Layer 3 of a small transformer language model trained on English Wikipedia (8 layers, counted from 0, width 96).
In attention head 1, each number of a token's query is one row of weights dot the token's vector x plus its bias. The head spreads its attention over the tokens so far by the softmax of query dot key.

Query weights of the head. A number n stands for n times 0.026.
q0 (bias -0.119): 8 -13 -3 12 2 5 -20 2 6 -3 -2 3 7 -6 -3 4 2 -3 -1 -2 -12 21 -9 -21 -5 -22 -2 1 -19 -5 5 -20 4 -3 5 -13 3 4 1 -30 3 -4 -20 -7 -21 12 -35 4 25 14 2 -11 -13 -8 14 5 6 0 6 14 -8 0 1 10 15 2 -4 -1 -15 9 -5 -2 -1 4 -16 1 2 -17 0 -2 -8 8 11 9 -4 5 8 -4 -1 -3 -6 4 18 -16 6 19
q1 (bias -0.211): 4 -5 -6 23 4 -4 3 -1 6 18 -20 10 1 -8 7 5 -2 -2 -2 -3 3 5 -1 9 -1 -1 6 5 0 -6 -4 -12 -1 24 5 -11 9 3 -9 -4 -14 -8 0 -1 5 4 -25 1 -1 3 -8 -7 19 -5 9 -3 3 0 14 0 -28 -13 12 1 4 2 4 5 -10 11 4 -10 2 -6 -7 4 -6 5 -8 -4 -3 -2 10 14 -3 5 -6 -6 0 3 2 -1 21 -4 -7 9
q2 (bias -0.014): 25 5 16 -8 -14 -4 1 -9 8 12 -3 -2 14 13 11 -8 4 -17 -11 11 -8 -20 3 27 20 -2 9 -2 6 -25 19 5 -8 11 -10 2 19 -11 1 28 -16 7 -13 -13 -3 5 13 16 -1 -8 -6 -9 -22 -1 7 -7 4 19 -6 -21 -6 3 0 5 -14 2 0 17 -11 -22 -5 -19 22 -11 12 -14 -1 3 4 -18 -20 -4 -8 10 -4 7 1 0 4 -21 15 11 -8 -10 -20 -6
q3 (bias -0.191): 7 -16 -11 11 6 -15 -18 -6 -16 17 -7 8 -18 -1 4 1 -7 6 11 -15 3 5 -4 1 5 -4 11 0 -8 -2 -8 -30 16 -3 4 -5 -13 24 1 -4 -4 6 -13 16 -19 -13 -36 7 3 -4 4 10 17 10 -7 7 6 -34 7 13 9 8 15 0 3 11 2 2 1 1 8 11 -8 -5 4 11 2 -28 4 -3 -21 28 -2 -7 4 3 11 9 -17 -15 4 -1 1 -10 11 14
q4 (bias 0.537): 0 8 15 -7 -9 -6 9 -9 -11 -3 -9 -4 -6 -3 6 1 -13 -1 2 4 -12 14 11 15 -16 -7 -1 -9 -1 17 -7 -5 1 2 -3 19 9 15 2 -9 1 1 5 -9 -3 -26 4 18 -10 -5 -11 -3 -12 1 -13 -5 -9 -5 9 4 2 14 7 -14 -7 3 -13 12 25 -1 8 7 4 -9 -2 -8 3 -5 0 -15 -15 10 0 -17 17 -9 16 1 9 -20 22 8 -8 0 -1 15
q5 (bias -0.181): 6 2 -14 -16 -20 0 13 1 -7 -14 0 -34 -1 -10 18 -6 -24 16 -17 17 9 14 16 -10 -2 40 14 -12 -14 4 13 8 -25 17 19 9 -14 -6 16 3 16 18 -26 20 -13 7 0 -13 -5 29 12 -9 3 -3 -26 -8 15 -23 1 1 6 -30 -13 -23 -18 19 0 -23 -2 37 10 -19 7 16 -3 -7 13 -24 18 11 -27 10 12 3 13 2 12 -12 16 -3 -12 -18 25 -4 -10 -3
q6 (bias 0.132): -23 0 1 35 7 -4 -20 -21 2 -8 -4 -11 6 14 29 14 25 4 33 14 16 24 12 -2 -2 22 4 -15 -13 27 9 -1 17 15 -25 -2 10 -5 -28 1 -9 22 -13 -10 -1 -5 18 -29 10 3 25 1 5 -21 12 -20 31 13 2 13 -29 24 19 13 0 6 6 14 0 -21 0 -7 21 -15 8 -1 -40 38 -16 -2 -7 7 20 8 -12 -16 8 -33 21 9 7 7 13 13 -5 9
q7 (bias 0.049): -3 -14 4 41 2 10 6 -15 -30 -8 16 -2 -16 -27 1 1 7 7 8 8 18 -13 -4 -12 -5 1 27 19 0 -1 17 22 -4 -13 -7 1 24 -4 -3 -43 11 1 13 7 -4 31 -10 -13 8 12 -16 5 6 -7 -16 1 -9 20 15 -10 -14 -13 9 0 6 23 -5 -6 -2 -14 -9 30 -15 9 -5 -20 2 -4 -12 -9 4 -2 -2 -3 -15 2 -13 -2 -21 17 -1 7 5 13 -24 27
q8 (bias -0.156): 5 0 -3 -4 -20 22 26 -8 5 -7 -11 11 30 28 10 -18 -22 0 2 14 22 -10 -2 -1 22 1 23 4 -4 5 28 -5 -22 -14 5 -18 20 7 -29 11 -3 -21 22 10 6 -2 -15 -6 -26 -15 21 -15 25 5 -31 -11 -8 -12 -22 9 -14 -21 -13 -28 -8 7 -7 -10 18 10 20 12 -30 14 -2 -4 3 8 32 1 -5 -10 -31 3 -11 5 -21 2 -27 10 -11 9 7 0 25 -25
q9 (bias -0.392): 13 -27 -22 -26 -11 35 22 -3 -6 -4 -8 16 13 -40 15 0 14 -15 -18 -2 34 -6 14 -27 18 19 36 8 20 12 23 10 -10 -33 4 -3 30 -37 10 35 -6 0 -3 6 -5 -22 4 9 18 13 -5 2 34 25 -37 -21 -14 -28 9 4 -22 -5 -18 -28 26 30 7 17 22 22 -30 -13 -26 30 -5 -15 -18 -7 6 -6 -6 -37 -18 -7 4 3 -7 15 -29 -8 -25 -17 23 -9 27 11
q10 (bias 0.039): -3 3 -4 6 -8 -28 -14 -2 -3 17 -26 -26 -6 -21 11 -5 -4 -23 20 -7 7 22 12 -4 -19 -13 -5 18 2 22 -13 -13 -8 -7 -31 0 -8 21 13 -4 6 1 -29 -7 6 -2 -16 -5 -13 -15 5 3 3 5 18 -2 26 25 16 -9 2 -17 10 -19 3 -3 6 -15 -30 8 10 -9 3 -4 14 -16 17 -7 -18 12 11 -4 -22 -45 -9 32 2 22 -17 -6 8 3 -12 -2 -9 19
q11 (bias 0.033): 15 11 0 -13 -29 -19 -29 18 -22 10 -19 -5 23 -9 31 4 -1 -9 -13 -17 -23 -18 3 -6 -4 9 -9 -6 -2 -9 -10 -8 21 -20 8 -5 -19 3 11 0 8 3 -6 -11 -6 -17 -3 -21 18 -22 -26 -12 6 -7 -3 0 26 24 9 -5 8 2 9 -8 -34 11 -7 6 4 -23 -5 -11 -12 -24 -2 7 2 18 -17 -11 -14 11 4 26 10 -5 -9 -15 9 -13 15 22 -2 12 20 0
q12 (bias -0.007): 5 1 -13 -8 -5 23 -6 13 4 -29 1 -10 19 2 7 26 -11 25 1 -38 21 9 2 -2 -7 16 -8 -1 16 3 8 -19 -18 1 32 14 19 6 15 -18 2 15 -21 -20 -7 -8 -15 -23 -3 7 12 0 9 10 -37 24 10 1 -2 13 -13 5 26 -10 19 31 5 3 -5 4 -5 -21 1 15 14 -5 -18 23 -19 16 -11 2 14 0 14 7 -7 6 9 3 10 3 -1 -18 -5 -25
q13 (bias 0.279): -15 -9 40 -30 -24 -17 6 13 23 -13 11 11 44 -18 -22 23 -59 16 -32 -13 -17 5 -9 18 -17 -25 -17 -10 -6 37 7 -2 8 10 -8 -13 -2 -1 0 -13 -12 47 24 -18 23 -13 15 -10 10 0 5 -3 -17 4 31 13 -28 -3 6 -10 -2 25 -3 17 -2 -21 -8 -11 -9 -1 21 17 16 15 -3 2 -13 6 -31 -8 -21 3 34 -26 -5 -4 5 -37 3 16 -15 -2 -36 18 -1 29
q14 (bias 0.601): -18 0 16 9 2 -13 -21 22 8 -12 40 3 33 -1 -31 -25 2 -2 -8 -3 2 52 -9 32 -21 -62 -15 -5 25 21 4 -15 7 -2 4 -1 -24 28 3 -30 19 -17 4 -36 -12 23 20 18 9 19 -6 -25 -46 -39 39 11 -17 94 32 -24 12 25 -36 55 26 -35 1 -21 7 -9 -14 47 1 -42 -18 41 8 22 -34 53 9 5 46 -5 -4 -14 6 -17 26 15 19 0 -3 8 24 11
q15 (bias -0.119): -30 -3 9 -23 17 -14 0 2 -10 8 -7 3 35 8 -7 -4 -16 22 13 24 -47 4 23 -8 -15 -4 -26 36 14 14 -14 -31 16 0 -10 -10 -6 13 1 17 -7 20 6 -16 -6 -20 -10 25 16 5 -9 -12 -8 3 0 8 7 8 10 6 -3 -13 6 -13 -7 -22 -16 -8 0 3 8 12 -14 4 0 3 -15 14 -15 -2 5 26 15 3 -32 28 22 -18 9 -21 -18 -14 4 17 -14 -1
q16 (bias -0.097): 8 0 11 -22 13 12 -21 -3 6 10 -4 23 -8 -18 -7 7 25 11 -4 25 -5 -9 -8 -20 1 -7 13 -6 -17 -3 0 -9 23 -5 -3 -11 -8 -2 7 -6 -2 12 2 -14 -4 16 -8 -13 -8 8 -18 1 -12 3 -9 -9 -5 1 -9 -21 4 9 -1 22 -8 -13 5 -6 26 2 4 6 4 -6 -15 -5 -11 -3 -6 -6 -6 -13 -3 -4 2 -11 -4 -10 -4 -14 -1 21 4 5 -5 -12
q17 (bias -0.182): 9 -13 -3 -2 6 10 -1 -2 4 -8 -5 9 20 -4 16 10 12 -17 -9 -3 -14 9 -13 2 9 -4 -4 -1 -16 -19 1 8 0 21 -5 -5 5 -16 -1 -7 3 6 -9 4 -16 9 -20 4 -1 -11 3 -11 -16 -4 -9 5 10 0 -11 9 -11 4 -6 8 -6 14 4 2 3 7 10 9 4 -4 -2 6 1 -24 1 2 -5 -9 10 -8 6 6 -4 -2 -6 6 -6 9 24 -6 0 15
q18 (bias -0.265): 9 -12 8 3 -4 5 -12 12 6 -1 15 1 6 4 6 0 2 7 -9 0 -5 7 -6 -9 19 -6 0 0 -8 -6 22 2 -8 7 6 -3 -2 -4 -11 -10 10 9 -5 -2 -15 8 -14 -2 12 5 9 -3 11 -1 2 3 8 -8 -4 4 -13 13 0 11 6 4 -17 -11 -8 6 3 -2 3 -2 6 10 -3 -22 1 -7 -8 10 12 -4 -9 -12 6 2 -3 -3 -13 11 6 -10 0 5
q19 (bias -0.147): 1 6 -35 6 6 4 11 15 -21 -4 1 21 9 2 20 -10 17 -5 -12 20 -7 0 -27 0 19 -7 15 -18 -22 -22 19 16 -3 40 -9 -29 -14 1 19 13 4 -3 -11 -2 -5 15 -11 -17 -18 24 21 8 23 16 -27 -5 14 -36 3 6 -11 -16 -33 -22 8 -24 6 10 1 -17 25 -10 -36 14 12 -14 12 -3 -14 -14 22 9 -1 5 16 23 -9 14 -15 16 -8 -22 -8 34 10 -21
q20 (bias -0.273): -12 -23 -12 -14 5 6 28 6 -7 6 -7 12 8 23 5 -4 22 2 17 -15 -11 -22 -11 -7 12 24 13 -6 23 6 12 4 -7 29 2 -19 5 -32 -7 4 -6 -7 1 20 -7 37 13 -6 -10 -6 -3 25 16 5 -10 4 5 -28 -13 12 19 -8 -6 -11 -6 -15 3 -6 5 -2 -1 10 -25 -7 7 -13 -22 -7 8 7 24 -5 -10 16 -11 21 16 3 -18 -15 -21 6 17 12 -10 -28
q21 (bias -0.356): 12 1 -6 8 -6 18 -6 -1 7 -8 -5 5 4 10 -4 39 -13 16 -5 -18 7 -27 9 9 40 22 11 16 -2 2 6 -2 -19 -2 38 -19 -14 -14 9 8 4 22 1 27 -2 14 -17 34 1 38 17 -1 20 15 3 13 2 -7 5 8 4 -31 12 2 12 14 6 -3 0 16 -1 -23 -16 17 1 -38 -12 12 -7 5 9 13 -10 -4 20 28 3 -22 -2 -12 -8 0 13 -17 10 7
q22 (bias -0.153): -7 27 -4 -17 -4 8 7 9 -3 10 -2 19 1 4 -1 20 -16 3 -12 -6 -9 -10 -6 -4 18 9 9 14 3 4 -7 8 16 -4 -1 5 13 -12 2 -13 -2 6 30 14 0 7 7 13 -3 -9 -1 27 -3 -20 22 -43 1 2 10 -19 -20 -2 17 -2 -3 9 3 19 16 1 -9 9 4 17 13 -44 21 -1 23 1 3 12 9 16 -6 20 16 -7 -1 -18 12 11 21 -3 -16 -14
q23 (bias 0.398): -17 -12 3 11 -19 -4 2 -15 24 -13 28 -15 22 -10 9 -2 -4 40 12 8 -12 -2 -16 10 6 3 -21 12 -12 18 -4 -17 39 1 15 1 17 4 0 -8 -2 -13 13 -25 -9 -1 -2 6 19 7 -20 6 -31 -20 47 8 0 20 13 13 -25 -1 16 -6 7 11 -37 -19 -10 -19 21 5 -21 -3 -8 18 6 -19 -19 -1 -24 12 -4 -17 20 -5 55 -12 12 -10 22 2 1 4 23 -17
q24 (bias 0.067): 28 13 10 -2 -10 -4 4 -7 3 5 -1 -16 -23 -10 -13 -25 -5 -10 -24 6 10 14 -28 16 -21 -13 34 10 17 15 -14 7 30 -28 10 -9 22 26 -16 -19 -18 40 -16 -6 -5 -14 6 1 -1 2 8 -6 25 13 20 2 -14 -20 -18 -7 10 0 -2 -6 -17 -7 -12 3 8 -29 5 -35 -17 0 -4 9 15 -5 16 -2 -22 5 -2 13 25 -6 23 4 -20 -7 28 4 -10 5 -13 10
q25 (bias -0.053): -9 -15 -17 -4 3 6 8 6 6 29 13 7 18 -10 -4 14 7 -5 9 -22 -23 -23 -27 -2 -7 30 38 14 5 7 -8 27 6 -13 1 1 -29 -24 4 14 8 9 28 22 -1 3 14 -23 -22 -2 -11 33 29 9 -2 -15 -12 -22 6 14 -10 14 5 -42 -8 10 13 -4 6 24 1 7 -33 1 20 1 16 10 -15 25 -4 5 -45 -13 9 3 3 -15 -1 -6 5 15 -10 -27 -15 4
q26 (bias -0.359): 10 29 -23 -5 5 23 21 16 -4 -7 -11 -3 -14 33 23 -13 1 1 -19 8 -4 -27 -17 -4 12 16 11 -5 9 -6 20 7 18 20 -20 -4 -13 -21 2 2 -7 8 8 13 16 2 9 -5 21 -15 -10 35 -24 9 -11 0 -12 -13 -2 -11 -9 -36 10 -17 2 -14 -9 -6 0 -20 -17 -2 -10 14 6 -1 -22 -18 3 6 -46 -9 1 3 -38 -4 0 0 11 -13 -8 3 -43 -3 8 10
q27 (bias -0.025): -4 3 -6 12 -14 3 -37 20 0 -23 12 -19 -5 -12 2 -1 -7 1 -3 -4 2 19 13 -3 26 -13 -10 -6 -7 10 2 21 -27 -16 11 -8 -17 12 -7 5 1 13 -3 -1 -14 17 -16 -19 11 9 16 -14 0 5 10 -7 -7 2 -3 25 14 -10 -1 4 11 3 38 -12 -21 -1 -2 -5 -9 -21 -4 13 -24 3 8 5 -9 3 7 -11 6 12 -4 -7 -14 3 -2 -13 -5 9 -6 24
q28 (bias -0.053): -6 -16 26 5 -9 -6 -17 13 9 -5 0 -14 -23 1 5 5 -20 -8 7 -15 22 -33 -23 -20 -3 -18 -30 -9 10 -8 6 -9 -19 -20 11 31 -13 5 19 13 5 7 9 -12 -4 -15 -3 -17 -5 11 21 14 -11 15 5 13 25 -11 -26 4 17 5 -19 -5 19 15 18 4 13 19 -1 12 3 -15 16 15 11 -3 12 20 -17 -11 3 -13 35 0 -15 22 16 -31 12 1 -2 -16 -40 5
q29 (bias -0.212): 24 -8 -38 22 13 4 -20 -1 -13 -7 13 -24 17 13 49 -8 23 -3 22 -20 7 -12 26 4 -24 22 41 -6 8 -18 1 -3 -8 20 -5 -1 20 1 25 -3 -6 -6 4 27 0 11 27 -1 -15 9 12 -14 6 26 2 -18 9 15 6 -9 -11 5 21 -31 -35 -5 -8 -12 -14 17 13 7 0 18 10 -38 -29 -1 -12 16 4 -8 9 -4 -16 -4 5 -8 -9 -14 -8 -19 -17 -31 -6 21
q30 (bias -0.199): 9 -11 -31 -9 -2 5 -28 -18 4 2 -5 13 -4 -3 13 25 -29 0 8 -21 12 10 4 -10 9 3 20 13 22 5 -15 -12 -36 -7 -9 20 -23 -5 18 14 -28 -21 -9 1 28 10 -21 -19 -4 -9 33 -5 5 -9 16 23 -20 1 11 15 -12 -3 -17 -48 -9 27 3 -6 6 -7 30 -12 -18 -31 5 -30 -32 -23 2 8 13 11 -7 -23 -1 -3 -16 3 -9 10 1 12 25 -6 18 1
q31 (bias 0.091): 6 13 -10 -26 2 37 -4 -1 -3 30 40 0 8 -40 25 17 -7 -7 3 -12 -11 8 -8 -6 17 31 35 12 -28 0 16 13 10 -5 31 2 10 6 1 -42 -4 11 10 25 6 34 7 9 26 23 -29 2 19 4 8 15 -20 0 -7 20 14 -35 13 -4 -18 -1 -15 4 -5 15 17 -7 -13 53 -19 -17 -18 -9 39 1 -13 4 5 -4 27 1 16 10 -30 -10 -16 16 1 14 -15 9

Each question shows a short text with each token's key, already scaled and adjusted for position as the last token sees it. A number n stands for n times 0.0081.

Then comes the last token's vector x. A number n stands for n times 0.044.

0 "20": 21 -28 -17 -31 53 -16 0 -1 2 -6 9 4 0 -2 0 9 -14 12 -19 10 -24 21 -5 -9 3 -7 7 -6 8 3 0 -2
1 " |": 30 -34 -15 -28 49 -15 0 6 3 0 8 1 -4 -8 -1 5 5 5 -28 14 -29 14 -2 0 -3 -10 3 -2 11 5 -5 6
2 " ": 1 -24 -2 -8 43 -19 -9 2 -6 -14 8 5 7 -9 -4 4 15 -1 -32 8 -21 22 -6 -16 -7 -12 13 -4 12 -4 2 4
3 "2": -21 -11 -5 -33 27 -7 -6 4 -4 -10 3 -1 6 -4 2 10 12 -29 -33 3 -25 22 -1 -13 4 -10 9 -13 13 0 16 0
4 "8": -32 5 -1 -33 33 -11 -4 0 -1 -6 8 0 1 -7 0 11 -2 -30 -31 1 -30 27 -1 -12 1 -7 9 -12 9 6 5 1
5 " |": -14 6 0 -33 54 -16 0 7 4 2 9 1 -5 -9 -1 4 -14 -36 -40 7 -24 16 -2 0 -4 -11 2 0 9 4 -4 6
x: 8 28 -30 0 -14 -15 -32 9 -28 -16 13 5 -16 -15 29 5 -2 -44 5 6 10 1 8 48 17 24 1 3 -20 -12 -8 -3 4 -33 14 8 2 16 -19 -8 38 -4 9 -1 -5 -24 -19 12 18 25 -5 5 -9 8 -23 20 -25 9 39 -4 10 25 14 6 2 25 14 -7 29 -15 7 31 -19 6 -20 17 27 -7 5 -25 -8 8 19 -33 7 -12 -12 -1 -5 4 34 9 2 9 6 28
Which two tokens does the last token look at most, in order? 1 " |", 2 " "

0 "7": 19 -24 -15 -31 49 -16 -1 -1 1 -8 10 7 0 2 2 7 -13 13 -17 11 -23 29 -3 -6 0 -7 9 -4 7 5 -2 -1
1 " |": 29 -36 -15 -28 48 -14 0 6 3 0 8 0 -4 -8 0 2 5 4 -28 14 -29 13 -2 2 -4 -9 3 -1 10 6 -5 7
2 " ": -1 -22 -2 -5 42 -18 -9 0 -6 -16 8 6 8 -11 -3 3 14 0 -31 8 -21 21 -7 -16 -5 -10 14 -4 12 -4 2 4
3 "4": -19 -12 -5 -38 27 -14 -7 5 -3 -8 3 1 2 -5 3 9 14 -29 -34 6 -25 25 0 -14 3 -9 8 -10 9 2 11 -4
4 "4": -32 4 -2 -32 32 -16 -4 2 0 -3 9 1 1 -9 0 10 -1 -30 -34 2 -27 28 1 -13 2 -7 8 -10 10 4 4 -2
5 " |": -13 6 1 -33 53 -16 0 7 3 1 8 0 -5 -9 -1 4 -14 -36 -40 7 -24 16 -2 0 -4 -11 2 0 10 4 -5 7
x: 11 29 -29 -1 -16 -15 -33 11 -26 -16 9 3 -11 -14 29 7 -4 -45 5 3 14 1 9 46 20 22 0 4 -20 -14 -11 -3 6 -33 16 8 5 18 -15 -7 41 -7 13 0 -1 -23 -21 12 16 25 -5 6 -5 9 -26 18 -24 7 37 -4 12 26 15 9 2 28 13 -8 23 -13 3 32 -21 5 -17 19 27 -4 5 -25 -10 9 17 -30 7 -12 -13 -1 -5 3 34 11 1 8 6 27
To which token does the last token give the most attention? 1 " |"

0 "end": 17 -13 -19 -24 56 -16 1 -2 3 2 5 4 -4 -2 1 0 -14 16 -21 8 -19 20 -1 -2 -5 -10 4 -3 0 -1 -3 -6
1 " of": 33 -23 -16 -33 47 -3 -1 -7 1 -2 6 5 -5 -3 1 -1 3 3 -24 4 -23 20 -11 1 -8 -10 2 8 0 4 -1 3
2 " the": 10 -17 -9 -36 47 -5 10 -6 -5 -1 9 11 -3 1 0 1 12 -5 -36 0 -22 19 -16 -5 -10 -7 -1 5 3 1 -2 4
3 " ": -24 -18 0 -8 42 -18 -7 -4 -5 -15 7 6 7 -5 -1 5 8 -6 -34 6 -18 21 -7 -12 -5 -6 15 -4 9 -2 -1 1
4 "19": -34 1 2 -24 33 -19 -5 5 1 -8 -1 3 -3 -2 4 10 -2 -29 -30 4 -22 19 -11 -10 4 -3 6 -9 5 8 4 0
5 "th": -18 -10 -1 -33 56 -11 -4 -1 10 5 9 4 -3 -2 1 5 -12 -24 -36 2 -14 17 -1 -8 -6 -8 -2 -9 -1 7 -5 0
x: -24 23 -10 16 1 -5 1 -13 -10 -7 15 3 -32 -8 -42 12 0 -24 3 20 -12 -35 37 22 -7 8 -21 4 -37 10 -6 1 10 11 -24 22 2 -17 19 10 23 9 2 0 -25 8 1 16 -18 22 -23 0 -43 11 -1 17 9 32 -6 9 -19 -2 -20 15 -9 -17 5 -14 34 -4 36 15 -3 -10 -11 -13 20 4 -23 -20 8 -6 14 11 33 7 -14 -3 9 -1 44 -4 11 22 11 -6
To which token does the last token give the most attention? 2 " the"

0 "19": 25 -28 -17 -25 52 -23 3 0 3 -7 4 9 -6 0 2 7 -12 13 -21 9 -26 21 -8 -7 4 -4 6 -4 4 5 -1 1
1 "7": 25 -18 -7 -23 41 -23 -8 -4 11 -5 3 15 -4 -3 4 9 4 -1 -23 11 -25 23 -6 -16 3 -5 9 -12 10 10 -6 -3
2 "0": 8 -15 -10 -23 49 -15 -11 1 3 -3 14 10 1 -3 -3 10 15 -2 -27 7 -27 24 -4 -7 1 -9 13 -9 11 8 -5 -4
3 "s": -18 -16 -13 -23 56 -23 -4 1 9 3 15 7 0 -1 0 7 10 -11 -35 7 -21 18 -5 -10 -8 -7 3 -5 12 3 -12 5
4 ",": -30 -14 -4 -38 62 -4 -3 4 0 -3 1 4 -2 0 0 -1 -1 -19 -39 8 -26 25 -14 0 -11 -9 -4 -1 3 3 -7 -1
5 " at": -18 -5 -2 -36 56 -9 -12 7 -1 -1 -4 12 -4 -3 1 -9 -16 -34 -39 0 -17 11 -16 1 -8 -15 4 12 -4 1 3 7
x: 4 6 11 22 -15 -15 -9 1 -15 -13 25 8 0 18 -22 -7 -21 -11 -1 16 -26 -1 -4 11 1 -3 -3 -18 -4 4 -18 0 -7 -10 20 22 44 -21 -13 19 14 -4 -30 -9 15 36 13 -21 -4 -3 -17 -5 -1 -60 23 -4 26 -5 19 -17 -40 8 -5 -2 -3 9 -1 -13 30 -28 -10 -9 -30 -7 -26 6 31 46 -8 14 -28 1 -12 -22 11 -27 -2 22 -12 -16 21 0 -12 26 9 -26
Which two tokens does the last token look at most, in order? 5 " at", 4 ","

0 "t": 16 -7 -13 -20 42 -14 0 0 -1 0 6 9 -4 -2 0 -3 -6 11 -14 7 -16 23 0 -2 -3 -9 5 1 -1 0 -3 -5
1 "s": 17 -17 -12 -26 37 -9 -4 -4 4 2 11 9 0 -1 3 1 2 0 -14 4 -20 16 2 -7 -5 -5 1 1 2 4 -9 3
2 " In": 11 -22 -12 -26 42 -8 -2 1 2 2 5 4 -2 -8 3 9 12 -3 -27 4 -16 11 3 -3 -1 -1 6 4 2 1 2 -1
3 "st": -24 -18 1 -23 36 -9 -4 0 -3 0 0 4 -4 -1 0 2 11 -5 -20 6 -20 17 -4 -6 -4 -2 6 -6 1 2 -7 -3
4 "it": -10 -5 -2 -24 22 -13 -1 -5 0 -2 1 7 -14 2 5 -8 -6 -8 -22 1 -20 17 2 -12 -3 -13 14 -4 -4 1 -7 -6
5 "ut": -3 -4 -1 -24 35 -15 -5 -3 5 2 5 7 -11 1 2 -3 -5 -11 -33 2 -19 19 2 -8 -2 -8 4 -3 4 7 -6 -5
x: 17 24 14 18 -7 -22 -8 -15 -7 13 9 -13 -13 -3 -19 -14 -16 -2 16 12 -32 9 -12 54 -35 -20 39 5 19 5 1 14 21 -15 24 -33 11 -18 -10 -19 18 -31 55 -8 -15 -19 13 5 -14 16 -11 -2 -19 8 24 18 8 9 -17 25 22 14 -8 7 -5 -12 -5 17 18 18 3 29 -8 -12 -4 4 7 12 -2 14 -3 -11 6 -24 17 -15 -11 9 -18 -10 53 25 -16 -23 -3 -3
Which two tokens does the last token look at most, in order? 5 "ut", 3 "st"

0 " ": 23 -10 -13 -10 55 -20 1 -4 -7 -13 7 2 5 -7 1 7 -9 19 -24 11 -18 24 -7 -11 -1 -10 11 1 8 -4 -2 4
1 "8": 34 -32 -12 -31 31 -9 -4 2 -1 -8 6 0 2 -5 1 11 1 -8 -32 9 -27 26 -3 -12 -2 -8 7 -10 5 4 5 -1
2 " |": 12 -37 -10 -26 46 -13 1 8 2 0 7 -3 -2 -9 -1 5 16 -13 -34 12 -26 16 -3 3 -5 -9 1 -1 8 3 -1 7
3 " ": -24 -19 2 -3 42 -19 -8 1 -5 -15 7 5 8 -11 -4 7 8 -10 -30 8 -19 21 -8 -14 -7 -11 14 -5 12 -4 0 4
4 "4": -37 2 -1 -36 31 -15 -7 6 -2 -7 4 0 2 -5 1 10 1 -31 -36 4 -24 24 -1 -12 1 -9 8 -10 9 1 9 -4
5 "5": -16 16 2 -31 35 -17 -6 2 -1 -4 8 3 1 -9 -1 10 -14 -24 -33 2 -24 29 -1 -12 1 -8 10 -10 9 4 3 -3
x: 10 12 24 -6 -3 9 4 -7 -33 -10 5 14 14 -38 -18 6 -3 -7 -2 15 -7 7 33 56 1 13 -8 0 -23 -12 -5 -7 -19 -2 -5 26 20 -11 6 5 40 -4 2 2 19 -20 -38 13 4 6 -4 -25 4 18 -33 10 23 1 36 18 11 38 10 -1 14 18 -4 16 25 17 13 18 5 6 8 32 15 14 -5 -37 14 -14 35 -39 6 -15 -8 -17 12 28 -2 9 10 15 -23 10
To which token does the last token give the most attention? 0 " "

0 " ": 20 -8 -11 -9 47 -17 1 -3 -6 -11 6 1 4 -6 1 6 -7 16 -21 9 -16 21 -6 -9 -1 -9 9 1 7 -3 -1 4
1 "1": 27 -26 -8 -26 21 -6 -6 6 -6 -10 1 -2 4 -2 1 5 5 -5 -22 6 -19 24 0 -9 2 -11 12 -9 8 2 14 -3
2 "2": 4 -15 -6 -24 19 -11 -3 0 0 -7 6 -1 2 -6 1 10 12 -19 -22 4 -25 22 -4 -13 4 -3 7 -12 10 5 8 3
3 " |": -18 -22 -6 -25 43 -12 1 5 3 1 7 -1 -3 -7 -1 4 10 -23 -30 9 -22 13 -3 1 -5 -9 2 -1 8 3 -3 6
4 " ": -23 -12 4 -5 38 -17 -6 -1 -4 -12 6 4 6 -9 -3 5 -5 -15 -24 6 -17 18 -6 -13 -6 -10 12 -4 10 -4 1 4
5 "9": -19 11 4 -32 33 -7 -2 0 -1 -5 4 -1 2 -4 1 9 -12 -27 -32 2 -20 21 -2 -10 1 -8 8 -8 4 3 4 -1
x: 5 12 39 -3 -8 7 -2 -8 -5 -22 14 9 13 -47 -24 1 -3 -14 10 9 -14 12 18 72 1 16 -15 -12 -14 7 -3 -19 -18 1 -20 22 -1 5 3 3 51 18 23 -6 8 -22 -23 10 -2 18 0 -18 -2 14 9 8 10 -19 38 12 30 33 10 18 3 -1 2 16 15 17 14 -4 -1 15 2 41 -15 6 4 -37 8 -9 34 -10 1 -4 0 -15 16 22 4 21 5 -5 -19 -10
Which token does the last token look at most, and with what share of its attention? 0 " ", with about 50%

0 " of": 24 -20 -20 -36 54 -13 5 -8 -1 -3 5 4 -5 -2 1 -3 -14 17 -18 8 -22 20 -7 3 -7 -8 4 7 0 2 0 1
1 " the": 29 -19 -14 -39 51 -5 10 -7 -6 -1 9 12 -2 1 0 1 2 4 -33 2 -25 21 -15 -5 -10 -8 -2 6 2 1 -1 5
2 " m": 10 -26 -9 -24 50 -17 -9 3 -5 -5 6 19 4 -2 -2 7 15 -2 -35 7 -20 25 -3 -1 -3 -9 8 -6 5 -4 -3 -5
3 "on": -31 -29 -9 -37 47 -12 -3 -3 2 1 1 4 0 -7 3 5 10 -17 -43 10 -22 19 -5 1 -1 5 16 0 1 2 -1 -2
4 "ar": -36 -16 -4 -29 53 -9 0 -6 6 -4 6 8 -11 -6 0 4 -1 -18 -42 6 -18 21 2 -11 -9 -7 -2 -4 7 9 -5 9
5 "ch": -14 0 -3 -26 49 -11 8 -1 4 -4 9 12 1 -12 1 9 -14 -22 -51 4 -15 21 -2 -7 -2 -11 12 -6 10 8 -3 0
x: -12 0 -29 20 -7 -18 15 -19 35 11 -3 -19 9 -17 -5 11 -21 -25 -3 -13 -8 -18 39 23 -17 -17 -8 34 11 -2 -5 10 8 -7 -18 10 -15 3 6 22 3 -8 -1 -32 -8 -6 9 12 16 25 -17 -12 -42 12 2 3 8 26 11 0 0 29 1 9 -28 23 -6 27 -1 -10 28 2 -13 23 -13 38 -3 31 16 -2 13 -17 -2 -7 -16 15 -2 -30 -23 13 -2 15 -6 -20 19 39
To which token does the last token give the most attention? 1 " the"